Layer 4 of a small transformer language model trained on English Wikipedia (25 layers, counted from 0, width 128).
A neuron's activation on a vector x is SiLU(gate . x) times (in . x), where the dot is the dot product.
The model reads these tokens: "v" "ard" " st" "ated" " that" " it" " was" " \"" "g" "reat" "ly" " p" "le" "ased" " with" " [" "M" "on" "is" "'" "]" " ass" "id" "u" "ity"

The vector x that enters this layer's MLP at each token. A number n stands for (n - 500) times 0.0036.
0 "v": 675 509 429 331 403 374 795 498 579 398 671 413 441 467 594 580 609 661 43 511 417 576 400 266 469 642 289 548 595 417 490 292 491 406 437 518 449 639 447 366 713 446 833 699 358 572 641 709 588 312 422 296 465 456 557 551 402 247 672 428 571 522 597 499 416 268 443 320 548 518 432 441 824 553 477 594 685 420 474 762 676 402 443 688 441 553 540 504 484 481 388 371 507 398 577 471 316 715 452 677 498 676 679 707 591 531 511 468 693 481 652 466 525 461 750 264 438 422 570 315 300 568 347 609 372 562 537 457
1 "ard": 614 568 315 399 221 322 657 613 441 325 637 582 389 408 484 672 391 549 278 330 548 449 138 658 464 424 461 503 325 505 670 573 469 432 403 598 295 638 580 454 434 364 704 501 489 427 482 563 727 360 482 310 239 638 655 483 770 376 482 597 469 630 602 446 360 303 320 372 574 587 503 654 685 548 327 489 536 655 364 531 707 360 337 700 386 472 584 546 323 522 625 653 406 374 453 427 486 593 397 720 613 326 382 348 607 424 453 226 766 644 560 564 615 477 448 665 487 469 604 405 384 509 534 412 596 731 403 417
2 " st": 761 520 542 438 418 406 713 380 723 625 250 561 291 309 445 456 553 706 494 570 534 291 518 541 472 493 542 474 663 593 492 614 442 434 384 650 405 375 630 244 678 460 569 306 617 607 629 423 784 564 451 417 423 572 634 527 333 546 392 265 747 685 533 621 339 190 258 317 487 563 299 561 719 611 470 638 205 520 603 531 589 229 573 598 409 420 589 566 495 399 476 461 477 386 407 816 421 673 441 407 396 461 643 741 588 553 576 395 710 399 608 485 331 430 284 672 668 634 531 610 418 397 449 259 484 395 387 501
3 "ated": 529 673 324 594 436 418 524 504 408 558 730 594 290 434 455 603 558 771 588 422 589 398 305 538 458 397 328 603 545 627 791 465 466 489 476 435 481 665 575 346 579 505 556 376 469 394 563 606 526 343 365 339 555 243 557 272 623 337 669 440 786 533 721 527 419 378 593 359 503 595 201 555 562 595 343 376 619 635 492 617 545 228 462 816 569 585 504 557 570 322 419 689 511 754 452 336 213 616 587 440 485 143 508 586 466 410 499 386 843 493 624 457 422 510 370 568 436 408 659 503 413 487 384 429 476 508 461 462
4 " that": 624 619 414 480 446 578 600 321 242 423 683 727 246 436 570 319 432 433 530 360 612 370 359 342 290 549 449 423 458 562 739 574 399 507 477 623 572 646 444 520 630 531 485 611 455 571 472 426 818 473 472 361 165 329 526 555 653 509 630 700 426 585 613 409 392 519 545 401 767 563 344 723 774 734 586 496 392 628 622 578 552 323 507 799 536 610 293 577 486 395 294 300 417 483 472 419 387 676 401 296 421 289 454 570 342 495 464 188 537 366 444 470 459 462 285 543 514 506 443 348 415 592 223 476 521 506 236 522
5 " it": 645 616 409 405 390 540 576 409 463 325 694 616 331 344 343 661 288 502 571 587 681 488 328 494 368 462 364 647 684 547 693 370 487 339 626 467 426 778 538 543 748 438 483 674 588 528 472 653 786 262 530 363 411 286 421 469 455 229 532 592 676 539 609 504 381 584 421 519 450 647 599 645 637 833 486 575 429 582 505 508 651 273 347 711 200 520 347 612 330 452 349 539 282 645 474 443 411 879 473 458 566 430 447 515 471 505 453 251 640 531 521 429 548 393 252 642 506 599 316 377 473 474 428 577 473 490 676 421
6 " was": 673 545 489 563 410 480 772 440 626 619 625 598 167 530 690 385 585 723 571 448 498 344 353 748 600 451 677 585 662 554 584 528 463 296 542 643 404 612 429 490 553 603 428 583 423 487 585 560 616 574 374 391 513 626 546 608 598 482 545 673 540 415 964 486 509 324 437 492 439 482 517 520 671 731 301 466 168 569 536 434 494 263 764 762 399 719 372 712 519 648 684 471 525 546 336 482 392 648 468 434 228 345 434 611 440 535 466 366 457 367 424 629 181 464 668 698 436 433 455 317 507 418 206 439 484 578 511 408
7 " \"": 594 450 443 471 637 542 760 357 403 482 539 703 509 439 445 663 500 798 512 404 570 270 432 613 534 507 582 338 540 628 658 687 659 471 583 652 786 506 555 422 525 535 468 329 417 416 603 567 582 410 424 462 339 574 671 561 658 483 572 808 513 408 630 300 391 475 463 239 722 316 590 401 779 416 569 467 428 362 561 646 729 468 847 645 364 620 293 768 458 385 458 457 202 558 509 489 352 661 479 394 326 375 480 596 641 572 465 174 534 496 534 430 429 632 542 753 535 612 562 276 497 472 469 418 361 385 675 661
8 "g": 521 479 434 341 725 365 572 596 595 445 763 513 258 393 466 471 354 442 397 301 469 502 315 384 583 448 300 499 527 486 797 476 580 523 447 631 542 568 475 363 625 454 668 655 388 456 616 642 590 517 302 367 422 470 545 478 468 451 439 489 532 680 558 403 541 279 377 524 355 563 317 479 736 477 532 730 352 411 373 580 613 592 585 607 220 619 485 803 629 452 502 514 410 372 621 335 343 759 491 619 740 567 376 613 519 637 479 270 588 466 834 393 254 380 392 534 606 458 484 424 363 591 224 235 435 495 517 608
9 "reat": 581 510 474 657 559 359 348 555 595 576 580 545 40 497 423 592 372 676 713 465 245 513 293 529 380 489 427 557 531 540 561 657 565 542 556 596 842 689 333 442 454 327 351 382 499 590 485 686 586 267 454 199 524 623 447 399 588 370 703 560 592 591 679 423 364 393 355 392 555 461 550 392 563 658 554 727 560 577 500 411 766 452 560 615 655 474 510 519 489 420 443 556 432 499 481 570 529 764 520 648 565 283 140 676 500 537 444 389 746 256 575 403 430 311 231 721 736 641 480 423 432 633 513 576 613 701 462 591
10 "ly": 705 560 364 481 582 274 549 335 523 402 607 479 303 419 456 629 570 686 429 453 574 415 294 588 604 562 290 613 595 579 876 462 546 432 416 511 429 747 389 455 798 550 357 480 360 485 589 500 436 515 397 344 392 301 427 575 639 418 305 506 380 585 697 594 664 477 526 298 506 605 446 416 389 714 403 393 307 499 545 489 611 345 563 786 398 698 344 708 418 490 590 540 714 508 583 552 120 683 264 474 582 392 368 665 438 597 466 399 758 569 509 659 267 421 514 734 715 440 439 482 503 517 405 356 461 654 610 627
11 " p": 734 516 310 431 318 486 615 556 243 563 393 259 224 469 578 443 335 661 506 534 406 395 737 420 573 481 452 512 658 530 623 469 621 512 353 598 456 579 428 290 482 331 451 323 511 426 461 510 683 239 498 382 509 358 368 704 483 326 436 625 761 707 667 435 491 396 366 480 536 509 505 454 946 492 542 307 188 485 653 688 630 428 462 603 284 596 452 689 572 574 626 362 283 687 574 537 402 791 635 582 581 411 508 679 500 572 540 247 578 406 594 581 347 505 602 743 689 556 520 460 447 588 377 419 441 539 465 555
12 "le": 735 520 468 510 349 436 315 375 522 455 505 602 258 334 522 520 494 664 510 564 285 575 199 625 536 485 463 620 569 507 869 511 628 303 495 523 510 601 519 509 701 326 461 439 444 470 732 469 589 392 433 531 362 826 507 516 548 501 552 756 696 552 767 438 530 445 350 393 550 673 589 678 680 613 662 615 505 461 511 752 468 462 622 414 417 450 428 673 486 704 697 710 444 380 538 357 396 600 324 551 605 350 249 651 852 777 608 288 727 597 650 447 337 418 304 596 572 579 703 472 428 458 415 473 538 572 411 536
13 "ased": 624 477 480 681 591 340 527 499 541 513 656 574 318 361 517 554 469 829 490 405 568 351 340 535 512 516 383 687 516 660 567 384 572 455 555 447 564 655 415 454 644 528 452 381 283 404 554 461 702 362 409 431 363 514 564 398 390 308 635 597 671 718 788 424 500 303 668 533 492 673 531 571 498 546 615 419 421 684 470 641 583 232 601 857 603 596 602 589 564 519 541 663 294 710 405 444 213 550 380 512 453 275 478 328 448 508 719 162 610 624 418 597 439 421 281 635 487 313 729 372 452 548 348 571 651 581 329 636
14 " with": 613 396 425 482 447 418 664 290 430 521 491 697 195 480 579 557 452 751 535 410 389 236 452 256 417 511 457 436 536 597 538 742 620 417 474 533 476 662 381 238 651 555 517 468 371 446 542 387 484 359 434 573 426 572 606 616 502 433 518 350 657 589 627 698 370 553 504 550 516 661 397 542 749 572 517 518 252 554 524 377 581 314 667 673 596 769 539 702 607 567 534 457 219 484 414 340 94 673 484 389 583 174 489 756 560 572 518 303 672 424 615 490 341 394 473 760 536 715 447 382 477 436 266 344 463 383 442 359
15 " [": 654 549 477 470 400 576 464 350 434 486 567 550 436 307 487 522 458 597 514 393 406 368 546 486 417 565 556 496 581 520 808 636 599 476 546 596 798 851 550 337 642 366 449 459 481 323 394 562 554 443 352 596 439 586 729 710 735 626 634 702 584 557 591 394 460 547 703 507 792 297 520 598 981 479 579 521 358 411 487 690 722 474 573 615 351 497 343 652 434 404 500 391 626 486 658 501 431 934 620 353 421 393 604 549 340 592 444 554 409 552 676 445 352 453 401 583 614 686 668 396 464 357 347 341 455 453 613 792
16 "M": 548 437 265 335 515 416 517 493 248 569 706 433 234 306 532 552 338 645 273 552 456 388 461 702 541 411 417 551 742 546 691 655 506 310 344 711 756 753 327 425 771 249 503 485 509 343 438 463 615 642 428 446 475 577 595 548 425 437 509 313 575 503 440 380 510 420 311 465 488 594 497 484 616 866 550 396 397 658 623 627 578 488 444 743 259 560 427 537 419 646 634 624 460 550 517 532 360 675 515 566 562 433 632 623 407 421 751 276 610 559 703 528 209 671 456 460 645 407 544 276 390 603 509 479 398 406 361 466
17 "on": 698 555 209 357 571 513 456 430 560 462 688 573 132 603 476 551 472 575 497 402 316 303 312 548 623 565 352 602 779 561 681 611 479 358 471 306 424 713 46 538 486 318 573 499 385 422 545 558 527 323 446 343 549 531 313 415 558 437 416 407 427 496 622 545 476 378 485 282 623 573 606 539 713 655 458 547 258 527 541 643 652 427 452 685 397 446 434 566 423 660 684 649 418 323 501 490 538 712 427 678 555 323 501 821 444 784 467 268 687 584 629 471 333 390 619 679 412 483 507 397 623 474 509 534 411 561 438 561
18 "is": 613 544 345 365 580 512 443 371 373 358 622 491 240 395 596 494 514 616 515 600 242 335 241 360 449 538 221 697 520 513 831 429 562 438 577 502 490 626 350 263 598 462 708 431 272 511 487 613 548 210 606 333 302 668 560 393 509 313 486 416 533 496 582 446 563 456 243 467 563 578 582 636 631 539 697 595 350 531 476 549 440 593 422 748 350 616 332 777 572 750 569 602 469 371 397 512 476 676 442 573 538 321 533 506 558 665 454 341 440 463 635 333 398 278 517 665 519 542 509 336 508 521 414 456 406 824 542 595
19 "'": 615 561 440 384 504 473 549 588 524 447 644 495 340 433 423 530 602 836 489 428 512 312 272 490 544 683 373 537 707 648 808 750 659 387 333 743 448 893 440 444 696 328 589 557 440 385 426 628 516 313 545 392 392 614 629 561 565 474 434 536 542 450 657 428 362 594 551 429 555 581 526 491 744 505 479 514 182 443 528 523 415 423 770 567 336 469 269 740 590 591 394 448 529 480 533 410 293 593 456 406 469 277 581 711 408 488 586 365 553 721 464 519 633 510 566 523 697 635 500 472 361 374 407 260 301 657 663 261
20 "]": 610 602 471 570 515 322 600 429 387 589 897 835 429 448 439 710 445 636 442 531 379 392 234 514 522 557 403 618 617 476 819 532 675 496 537 557 521 634 434 419 537 462 506 458 308 433 588 668 490 544 519 346 595 318 516 682 538 473 580 466 643 259 600 430 351 527 396 271 728 510 479 600 545 310 503 626 440 511 767 473 586 188 568 367 497 652 268 724 565 525 401 579 284 494 526 395 334 698 220 468 323 295 461 569 783 346 492 301 463 551 574 341 471 520 433 545 527 712 593 517 483 668 449 489 620 470 450 627
21 " ass": 651 641 208 294 481 645 694 269 670 515 494 472 388 430 575 565 169 571 783 457 517 559 484 601 665 454 420 277 588 461 620 419 639 340 530 890 385 412 509 446 632 453 351 357 652 620 426 592 579 590 605 259 593 536 496 580 461 533 446 516 441 386 754 509 250 285 183 618 669 442 515 516 644 553 518 289 499 699 437 469 565 560 577 575 434 351 485 641 589 579 553 181 569 554 489 560 340 726 231 552 627 511 347 371 644 383 680 573 541 361 560 409 415 445 564 659 575 576 672 360 384 574 341 357 482 522 427 316
22 "id": 550 556 241 460 493 374 573 438 460 523 516 569 226 305 543 483 287 622 423 567 387 338 104 467 457 540 508 571 562 557 650 401 480 451 380 390 545 618 328 241 576 363 533 490 325 404 349 730 639 620 425 285 370 476 654 444 506 617 404 386 615 547 674 499 421 327 625 425 454 545 475 514 572 541 511 401 481 573 433 360 563 504 445 631 297 515 504 615 432 414 643 662 435 284 552 450 220 724 485 708 729 397 377 584 528 541 153 311 729 628 719 609 284 491 282 677 441 548 576 361 509 443 648 566 518 543 435 445
23 "u": 591 487 496 318 424 571 591 243 362 357 457 400 253 340 542 469 530 720 320 481 384 382 30 406 501 518 386 694 500 533 633 478 562 353 228 400 696 640 392 292 486 496 632 548 529 379 625 603 687 395 305 236 514 573 560 674 446 581 523 548 459 415 741 288 556 401 500 400 584 619 517 623 716 574 473 457 593 484 579 535 508 293 514 497 429 561 378 668 316 653 475 523 359 301 590 348 378 745 523 621 614 428 480 565 454 613 537 541 698 479 600 447 365 334 363 482 639 637 590 391 526 411 579 399 326 578 525 404
24 "ity": 554 707 468 542 501 409 379 387 204 391 563 451 323 170 609 520 518 576 547 439 634 290 397 541 563 507 344 527 818 457 684 743 569 474 484 482 609 682 530 480 416 325 637 626 434 396 550 645 506 478 508 575 343 161 634 455 480 441 442 586 566 472 849 599 488 379 407 270 487 542 300 652 677 573 548 375 542 435 583 409 455 262 552 570 492 506 343 602 655 436 286 401 471 629 524 443 248 622 362 478 660 304 402 624 426 437 565 353 672 728 674 418 271 402 235 594 675 428 619 179 442 475 235 579 652 652 528 434

Each question shows the input weights of one neuron of the MLP. A number n stands for (n - 500) times 0.00071.

n235 gate: 461 404 506 529 405 503 696 390 563 697 373 392 630 491 442 738 721 582 468 513 664 380 506 459 658 402 607 517 551 602 653 692 354 460 354 451 542 500 645 541 500 359 343 397 541 620 523 645 542 463 433 617 506 419 516 577 513 607 445 627 497 348 546 762 522 509 570 647 551 506 243 506 541 383 393 474 390 429 630 574 481 487 596 541 682 484 703 353 529 370 547 597 681 478 644 494 617 474 356 484 324 559 640 449 439 477 609 462 469 487 448 465 635 577 318 589 380 579 433 436 425 509 294 602 578 431 561 702
n235 in: 642 411 433 826 598 472 443 338 415 373 297 509 410 512 606 447 546 512 479 466 332 622 627 357 549 396 572 426 522 565 411 506 537 428 454 585 251 439 512 527 381 701 569 494 515 462 536 512 481 563 432 381 657 534 617 461 456 375 627 583 401 420 529 524 442 591 515 477 605 436 506 460 428 463 506 494 512 715 519 509 506 412 485 761 427 311 439 351 451 610 485 494 537 463 606 485 439 243 488 584 599 345 549 283 562 553 558 515 409 559 399 537 388 525 560 392 413 328 716 417 581 565 444 465 461 763 667 352
Its two highest activations, in order, are on tokens 8 "g", 5 " it"

n93 gate: 383 602 591 563 465 707 338 650 476 500 435 458 340 361 481 487 479 548 617 314 494 525 357 607 564 315 620 661 456 284 677 561 385 536 417 500 614 458 465 491 406 469 437 600 564 440 494 530 531 677 628 567 528 538 465 614 522 497 572 671 438 528 590 662 473 494 515 392 453 344 620 519 447 540 579 456 512 662 582 456 194 494 401 451 399 356 642 344 491 468 460 696 426 478 452 488 265 397 556 491 600 620 742 391 487 544 419 623 387 544 674 638 466 556 509 540 293 481 478 608 470 596 518 487 573 643 665 544
n93 in: 422 541 490 647 393 611 293 476 331 610 484 426 360 461 528 563 511 490 373 541 731 576 459 576 597 482 528 460 503 585 563 627 522 580 362 567 542 463 436 479 464 352 584 703 588 519 543 682 445 516 494 651 396 506 514 511 489 475 330 535 387 448 443 376 543 516 527 509 533 435 503 495 457 432 517 425 508 540 729 621 342 503 492 440 559 551 435 276 429 453 530 453 516 401 497 478 503 431 495 343 470 426 544 508 599 561 358 573 576 481 595 394 610 769 600 519 452 647 484 309 585 497 464 379 382 620 577 508
On which token does it fire most, and how strongly? 2 " st", at about 0.12

n243 gate: 375 553 554 539 384 453 485 588 445 343 435 411 353 596 323 446 685 557 473 464 512 409 610 412 664 680 646 626 584 315 458 532 355 558 556 612 542 575 494 485 380 440 242 384 628 509 646 549 518 477 440 568 456 458 524 537 560 733 494 500 512 562 605 529 640 582 592 512 375 418 512 396 639 491 600 500 483 477 658 506 529 530 301 456 392 435 583 509 494 567 424 461 542 285 477 485 426 303 578 431 452 437 378 500 524 518 500 403 321 461 406 418 318 682 606 316 611 328 553 533 494 391 449 555 677 421 491 363
n243 in: 317 270 533 670 536 563 541 338 455 585 382 639 536 566 407 358 602 453 483 624 420 565 567 446 591 461 456 413 445 471 494 523 468 393 511 526 597 527 585 565 415 540 485 441 557 392 609 383 474 358 390 432 445 357 444 522 518 359 541 604 430 546 694 545 463 341 546 394 471 545 409 552 292 594 582 535 567 598 600 546 517 356 313 457 625 463 503 571 434 673 407 649 534 595 530 486 443 491 361 483 595 453 477 344 544 485 461 443 270 465 644 654 425 558 547 454 548 646 523 419 520 378 382 610 627 627 610 241
On which token does it fire most? 8 "g"

n179 gate: 419 645 459 373 382 497 598 523 565 603 595 503 573 560 669 297 695 547 640 241 581 685 338 666 415 522 644 589 394 464 559 552 339 340 369 493 564 317 417 465 573 500 446 590 355 667 483 532 381 481 629 529 503 413 604 617 584 483 523 477 477 546 323 420 280 435 530 317 302 545 594 378 476 663 660 637 445 640 661 344 545 507 417 520 581 636 441 497 448 460 536 500 612 546 513 589 448 232 467 340 309 570 582 470 510 364 462 572 347 437 648 441 520 507 393 294 538 619 628 493 631 519 387 730 465 490 691 483
n179 in: 587 450 545 433 277 578 616 709 500 475 556 503 506 401 611 300 456 443 572 770 510 494 465 326 466 449 478 569 532 636 585 369 324 442 519 439 253 332 567 482 592 431 403 475 432 430 454 512 516 570 421 313 374 474 548 391 596 564 487 522 424 512 578 540 497 382 676 626 446 652 481 629 477 435 305 465 653 482 481 319 405 494 546 469 447 602 375 361 791 381 654 391 500 788 633 538 494 370 532 370 364 515 428 484 367 630 356 559 488 408 439 590 405 506 561 528 664 568 566 531 537 406 575 335 537 682 532 400
On which token does it fire most? 17 "on"

n209 gate: 410 468 414 255 634 468 397 516 392 347 383 462 532 593 454 592 291 534 410 500 530 548 569 535 513 503 510 436 575 443 565 490 584 449 426 696 543 688 276 627 431 696 493 510 420 302 412 403 467 685 431 506 597 434 723 632 368 632 513 490 467 403 325 443 708 644 380 520 418 474 424 464 503 455 477 507 634 531 327 533 567 414 491 422 529 250 390 423 613 560 321 517 360 428 360 392 335 503 536 424 347 450 432 634 349 553 642 720 503 320 517 632 729 405 517 403 493 628 724 412 516 487 432 480 471 376 337 390
n209 in: 731 380 477 647 450 422 482 575 400 411 422 564 333 391 564 527 568 468 348 356 596 589 479 437 411 526 482 369 636 533 476 697 662 391 557 334 549 386 488 412 671 431 580 574 654 393 386 360 424 509 412 536 647 622 426 506 512 350 445 578 482 318 528 512 494 559 494 430 621 613 365 545 602 482 592 497 314 488 549 533 403 522 635 623 375 568 653 485 515 436 394 466 548 812 535 564 527 567 609 476 464 523 615 334 500 555 506 431 464 555 368 422 436 582 371 434 550 646 280 413 553 248 595 478 500 503 379 482
On which token does it fire most, and how strongly? 16 "M", at about 0.2

n213 gate: 609 473 589 392 431 328 512 494 304 414 521 389 618 442 384 411 533 451 527 470 463 398 607 599 548 372 642 579 598 522 366 545 403 423 527 559 460 420 472 429 479 789 599 690 503 509 465 576 543 518 500 563 506 669 512 398 540 651 473 530 616 551 365 503 509 578 442 455 585 581 342 445 648 410 494 562 409 679 649 598 524 376 429 440 644 608 578 438 446 478 357 534 430 351 427 622 651 665 610 629 585 474 549 655 469 617 349 747 350 347 386 650 402 396 691 536 573 466 637 476 417 459 520 394 726 518 533 435
n213 in: 660 469 512 427 474 276 663 550 660 537 456 648 427 381 487 506 460 458 537 528 519 695 569 466 364 494 474 442 409 606 437 512 519 344 416 570 318 497 494 531 573 582 346 374 509 551 402 430 437 358 598 583 431 513 529 518 557 592 443 641 576 450 332 521 509 546 547 401 531 537 762 635 609 506 614 614 482 427 529 229 726 510 381 684 608 534 634 577 425 452 552 497 409 575 596 343 469 384 450 563 415 467 531 390 383 405 432 814 500 513 618 534 352 679 440 431 774 629 487 522 631 506 616 371 378 635 362 433
On which three tokens does it fire most, strongest first? 2 " st", 24 "ity", 3 "ated"

n147 gate: 420 548 393 479 588 696 507 581 333 373 537 526 612 516 263 466 628 627 530 507 616 409 479 605 662 474 601 606 672 719 677 557 514 493 466 330 584 468 604 390 604 514 605 560 510 348 511 401 449 628 383 561 449 472 619 349 455 289 431 486 133 561 391 516 356 386 534 532 185 547 347 315 442 449 535 455 411 292 521 452 470 597 480 449 668 688 429 423 524 451 490 389 490 575 379 452 602 709 606 345 551 725 623 572 569 331 415 459 635 534 531 537 479 586 441 643 404 454 384 514 251 477 513 507 637 467 418 242
n147 in: 398 738 685 497 404 348 285 323 500 742 508 505 437 449 749 500 570 554 266 367 529 525 380 640 494 432 454 421 577 443 335 536 492 492 483 561 569 506 598 384 503 474 723 567 405 437 556 388 497 489 337 489 446 402 613 549 393 584 560 489 460 570 459 563 349 483 511 500 366 447 483 440 383 522 439 431 412 505 361 466 539 538 423 675 419 461 531 549 571 514 539 437 551 400 476 503 444 426 457 500 386 646 290 466 494 497 530 393 620 369 564 480 403 312 419 534 456 521 514 407 389 489 546 506 508 647 440 613
Its two highest activations, in order, are on tokens 24 "ity", 8 "g"

n201 gate: 397 476 545 500 352 571 388 379 403 375 540 474 451 482 642 664 463 556 450 540 689 760 431 592 576 398 451 442 377 563 354 405 436 197 505 486 465 497 451 490 330 399 416 563 383 481 467 384 476 500 717 616 548 457 546 469 446 489 529 551 500 584 497 459 555 497 431 637 551 482 576 583 568 558 603 495 470 572 465 505 526 522 503 370 558 558 394 538 577 467 581 581 590 457 523 476 378 564 623 503 439 438 580 433 473 492 431 468 471 471 500 576 428 524 554 521 436 396 521 447 588 743 411 639 510 260 439 410
n201 in: 516 588 341 473 382 521 601 466 576 435 625 613 523 535 377 387 429 566 766 412 555 657 487 466 505 523 278 503 243 502 375 429 479 479 466 484 478 589 465 412 605 476 459 360 570 443 442 497 508 631 535 511 503 314 663 533 505 492 422 412 578 489 569 544 440 516 428 623 316 429 533 665 449 526 549 600 587 526 405 479 503 478 536 466 427 490 500 456 373 489 539 387 500 492 592 468 545 367 559 379 399 364 553 553 698 352 373 579 602 468 503 561 479 473 535 571 328 349 537 497 430 531 475 445 523 320 439 481
On which token does it fire most, and how strongly? 19 "'", at about 0.064

n106 gate: 594 584 476 520 434 414 543 420 453 423 492 454 535 417 506 407 472 561 594 500 463 566 752 450 668 677 494 665 508 474 394 428 550 437 605 528 563 383 429 415 636 531 443 552 415 466 439 451 655 511 272 494 419 474 449 643 423 446 478 645 340 522 355 486 618 602 623 538 657 583 483 270 352 704 491 588 560 430 503 531 555 551 617 231 547 379 506 497 458 355 429 350 472 447 505 492 528 500 618 523 422 438 450 441 548 333 535 478 508 508 503 431 478 587 395 586 532 483 402 397 631 350 511 334 634 481 520 412
n106 in: 446 525 503 537 529 489 391 575 396 377 430 468 465 671 497 308 467 372 630 536 595 492 506 367 572 599 489 393 483 431 592 522 355 614 334 477 477 488 523 607 525 480 563 579 516 571 553 484 584 430 514 586 581 514 411 306 619 446 553 416 379 478 569 576 448 429 469 506 508 500 486 539 660 481 389 579 513 505 443 610 451 432 503 258 448 442 383 322 645 372 346 560 503 584 243 615 442 506 601 480 548 459 674 492 579 514 529 436 486 478 583 591 396 245 491 294 611 500 402 413 756 430 540 463 607 432 514 506
On which token does it fire most? 1 "ard"

n200 gate: 512 482 467 461 591 663 362 488 517 405 365 477 375 253 438 625 558 433 436 509 385 369 524 358 483 367 353 439 397 508 447 419 497 394 547 362 731 636 676 517 604 585 401 371 434 485 509 602 408 565 435 477 468 348 446 511 261 557 465 368 370 652 558 597 483 520 433 451 512 474 437 527 497 509 419 482 511 366 416 538 612 536 386 538 520 541 415 521 564 401 402 378 368 497 486 417 482 459 473 310 423 454 512 438 544 663 372 503 416 704 614 421 473 562 614 602 546 336 753 576 554 670 397 612 555 707 447 428
n200 in: 491 556 418 506 369 530 543 380 538 582 509 540 471 469 353 548 670 432 532 648 500 462 521 544 477 340 433 503 491 386 580 382 577 708 524 570 576 354 605 448 293 300 448 462 596 497 335 690 452 552 542 653 613 325 561 557 485 473 246 444 276 476 442 517 649 325 645 569 324 459 491 405 456 450 382 491 405 575 579 503 561 573 595 456 541 400 468 527 553 479 386 488 506 604 702 506 482 500 530 245 440 486 637 488 476 368 429 574 532 509 615 476 560 417 331 420 395 617 651 346 575 471 359 552 410 613 452 360
On which token does it fire most, and how strongly? 24 "ity", at about 0.29

n51 gate: 541 362 577 390 524 329 762 310 460 609 450 367 559 616 469 507 420 535 554 456 337 470 500 600 497 616 146 636 524 685 362 503 399 618 554 442 359 748 643 566 531 486 603 394 526 421 500 363 449 520 391 427 389 616 583 591 476 747 588 241 510 209 612 500 649 659 473 617 642 447 517 527 514 497 658 394 560 402 572 639 665 792 510 510 553 510 540 555 651 366 606 387 779 551 487 625 550 412 466 445 486 546 554 473 343 483 300 530 473 524 342 413 436 497 373 554 338 601 466 476 444 406 468 476 553 503 625 600
n51 in: 503 593 654 384 494 704 207 583 500 417 476 503 687 497 542 606 515 673 395 539 500 678 503 411 500 540 586 422 570 459 608 595 473 615 470 350 460 468 515 376 686 690 574 488 355 506 440 727 524 439 600 551 536 430 383 433 583 543 530 518 467 518 410 515 405 559 521 484 485 500 451 554 458 396 497 375 728 386 251 445 403 531 512 392 366 455 452 593 344 356 503 433 410 461 561 554 473 539 542 412 530 588 449 715 448 247 487 527 601 579 497 628 685 503 552 524 622 519 476 581 459 561 675 596 509 503 222 500
On which token does it fire most, and how strongly? 13 "ased", at about 0.099

n198 gate: 441 668 493 617 614 311 401 560 395 254 307 538 552 292 330 435 256 575 489 357 397 376 428 628 433 486 533 597 341 559 604 585 396 490 585 493 431 316 181 381 714 611 493 423 342 642 312 635 637 438 532 390 632 420 493 528 697 748 486 414 468 472 526 313 489 440 486 624 532 602 654 525 367 319 464 656 503 493 493 558 693 518 423 628 422 571 287 339 525 518 620 409 643 565 363 543 514 626 619 326 425 618 493 597 486 254 634 447 408 496 485 440 532 622 511 511 743 267 407 607 598 352 677 603 300 535 475 511
n198 in: 507 306 403 403 609 668 724 500 507 655 493 548 541 389 489 625 423 372 615 437 435 493 408 392 228 622 403 540 454 468 426 388 451 524 465 486 608 337 504 603 450 574 421 462 497 614 611 725 489 575 748 458 584 539 518 483 285 489 433 380 298 671 489 462 507 507 570 544 472 253 572 387 713 280 643 614 530 698 597 464 624 435 435 542 594 507 489 778 672 457 434 701 416 511 463 663 732 457 436 382 450 343 436 727 486 422 592 486 622 390 432 748 440 408 392 518 291 522 549 465 538 354 208 641 631 410 426 680
On which token does it fire most? 9 "reat"

n127 gate: 469 693 443 486 462 559 527 319 585 533 457 526 571 532 403 560 585 592 325 556 630 382 520 365 319 599 425 431 353 466 277 454 457 484 474 673 347 458 490 412 665 710 435 386 634 534 479 439 671 542 694 520 397 537 350 551 510 500 527 573 567 375 517 609 572 523 327 472 593 408 245 550 313 710 507 534 593 358 677 614 526 341 639 530 667 582 543 456 507 585 258 443 610 520 376 420 328 490 701 766 670 693 493 490 423 423 507 493 585 651 476 516 446 483 571 580 497 400 507 420 607 657 522 712 341 308 620 602
n127 in: 565 516 470 526 484 409 338 525 562 546 591 518 785 645 545 321 294 497 362 443 412 481 427 459 600 351 410 205 557 306 399 415 550 571 676 442 464 527 554 358 474 256 442 686 568 641 818 494 522 427 443 653 503 661 516 451 323 568 557 528 535 456 552 604 540 683 446 513 363 478 481 513 500 641 629 500 467 503 393 337 503 442 509 585 475 578 619 542 402 461 410 481 532 424 391 414 412 716 449 583 468 451 535 436 589 446 391 472 650 602 571 234 471 525 625 383 605 631 494 563 411 600 386 458 621 463 674 503
On which token does it fire most, and how strongly? 0 "v", at about 0.31

n210 gate: 468 556 468 510 468 621 494 349 744 543 590 479 518 423 525 459 475 583 485 422 609 595 569 374 429 748 436 422 491 606 385 636 528 788 562 405 392 510 405 567 478 516 580 387 341 516 363 500 444 590 309 555 512 380 586 566 576 433 625 587 409 553 552 503 344 580 531 650 478 307 424 613 503 432 712 503 442 337 570 535 640 456 512 438 390 319 404 468 407 417 638 567 413 353 628 588 757 469 472 437 487 630 544 584 318 443 513 633 645 425 456 469 409 425 611 655 620 317 357 668 609 368 518 586 540 494 631 471
n210 in: 387 536 548 582 494 545 515 521 556 474 422 506 416 440 524 515 580 494 408 359 707 541 599 441 337 385 442 612 521 464 449 518 452 509 658 402 472 585 628 430 691 440 506 500 438 460 415 445 440 491 524 459 377 616 592 748 607 695 584 653 449 568 609 346 518 512 431 443 593 355 653 623 211 485 622 609 382 494 402 724 600 546 357 515 258 565 491 614 431 628 503 241 392 383 586 524 515 340 488 403 494 613 446 545 397 345 572 571 435 545 427 530 337 401 466 599 609 550 449 425 573 353 389 475 632 509 563 515
Its two highest activations, in order, are on tokens 15 " [", 3 "ated"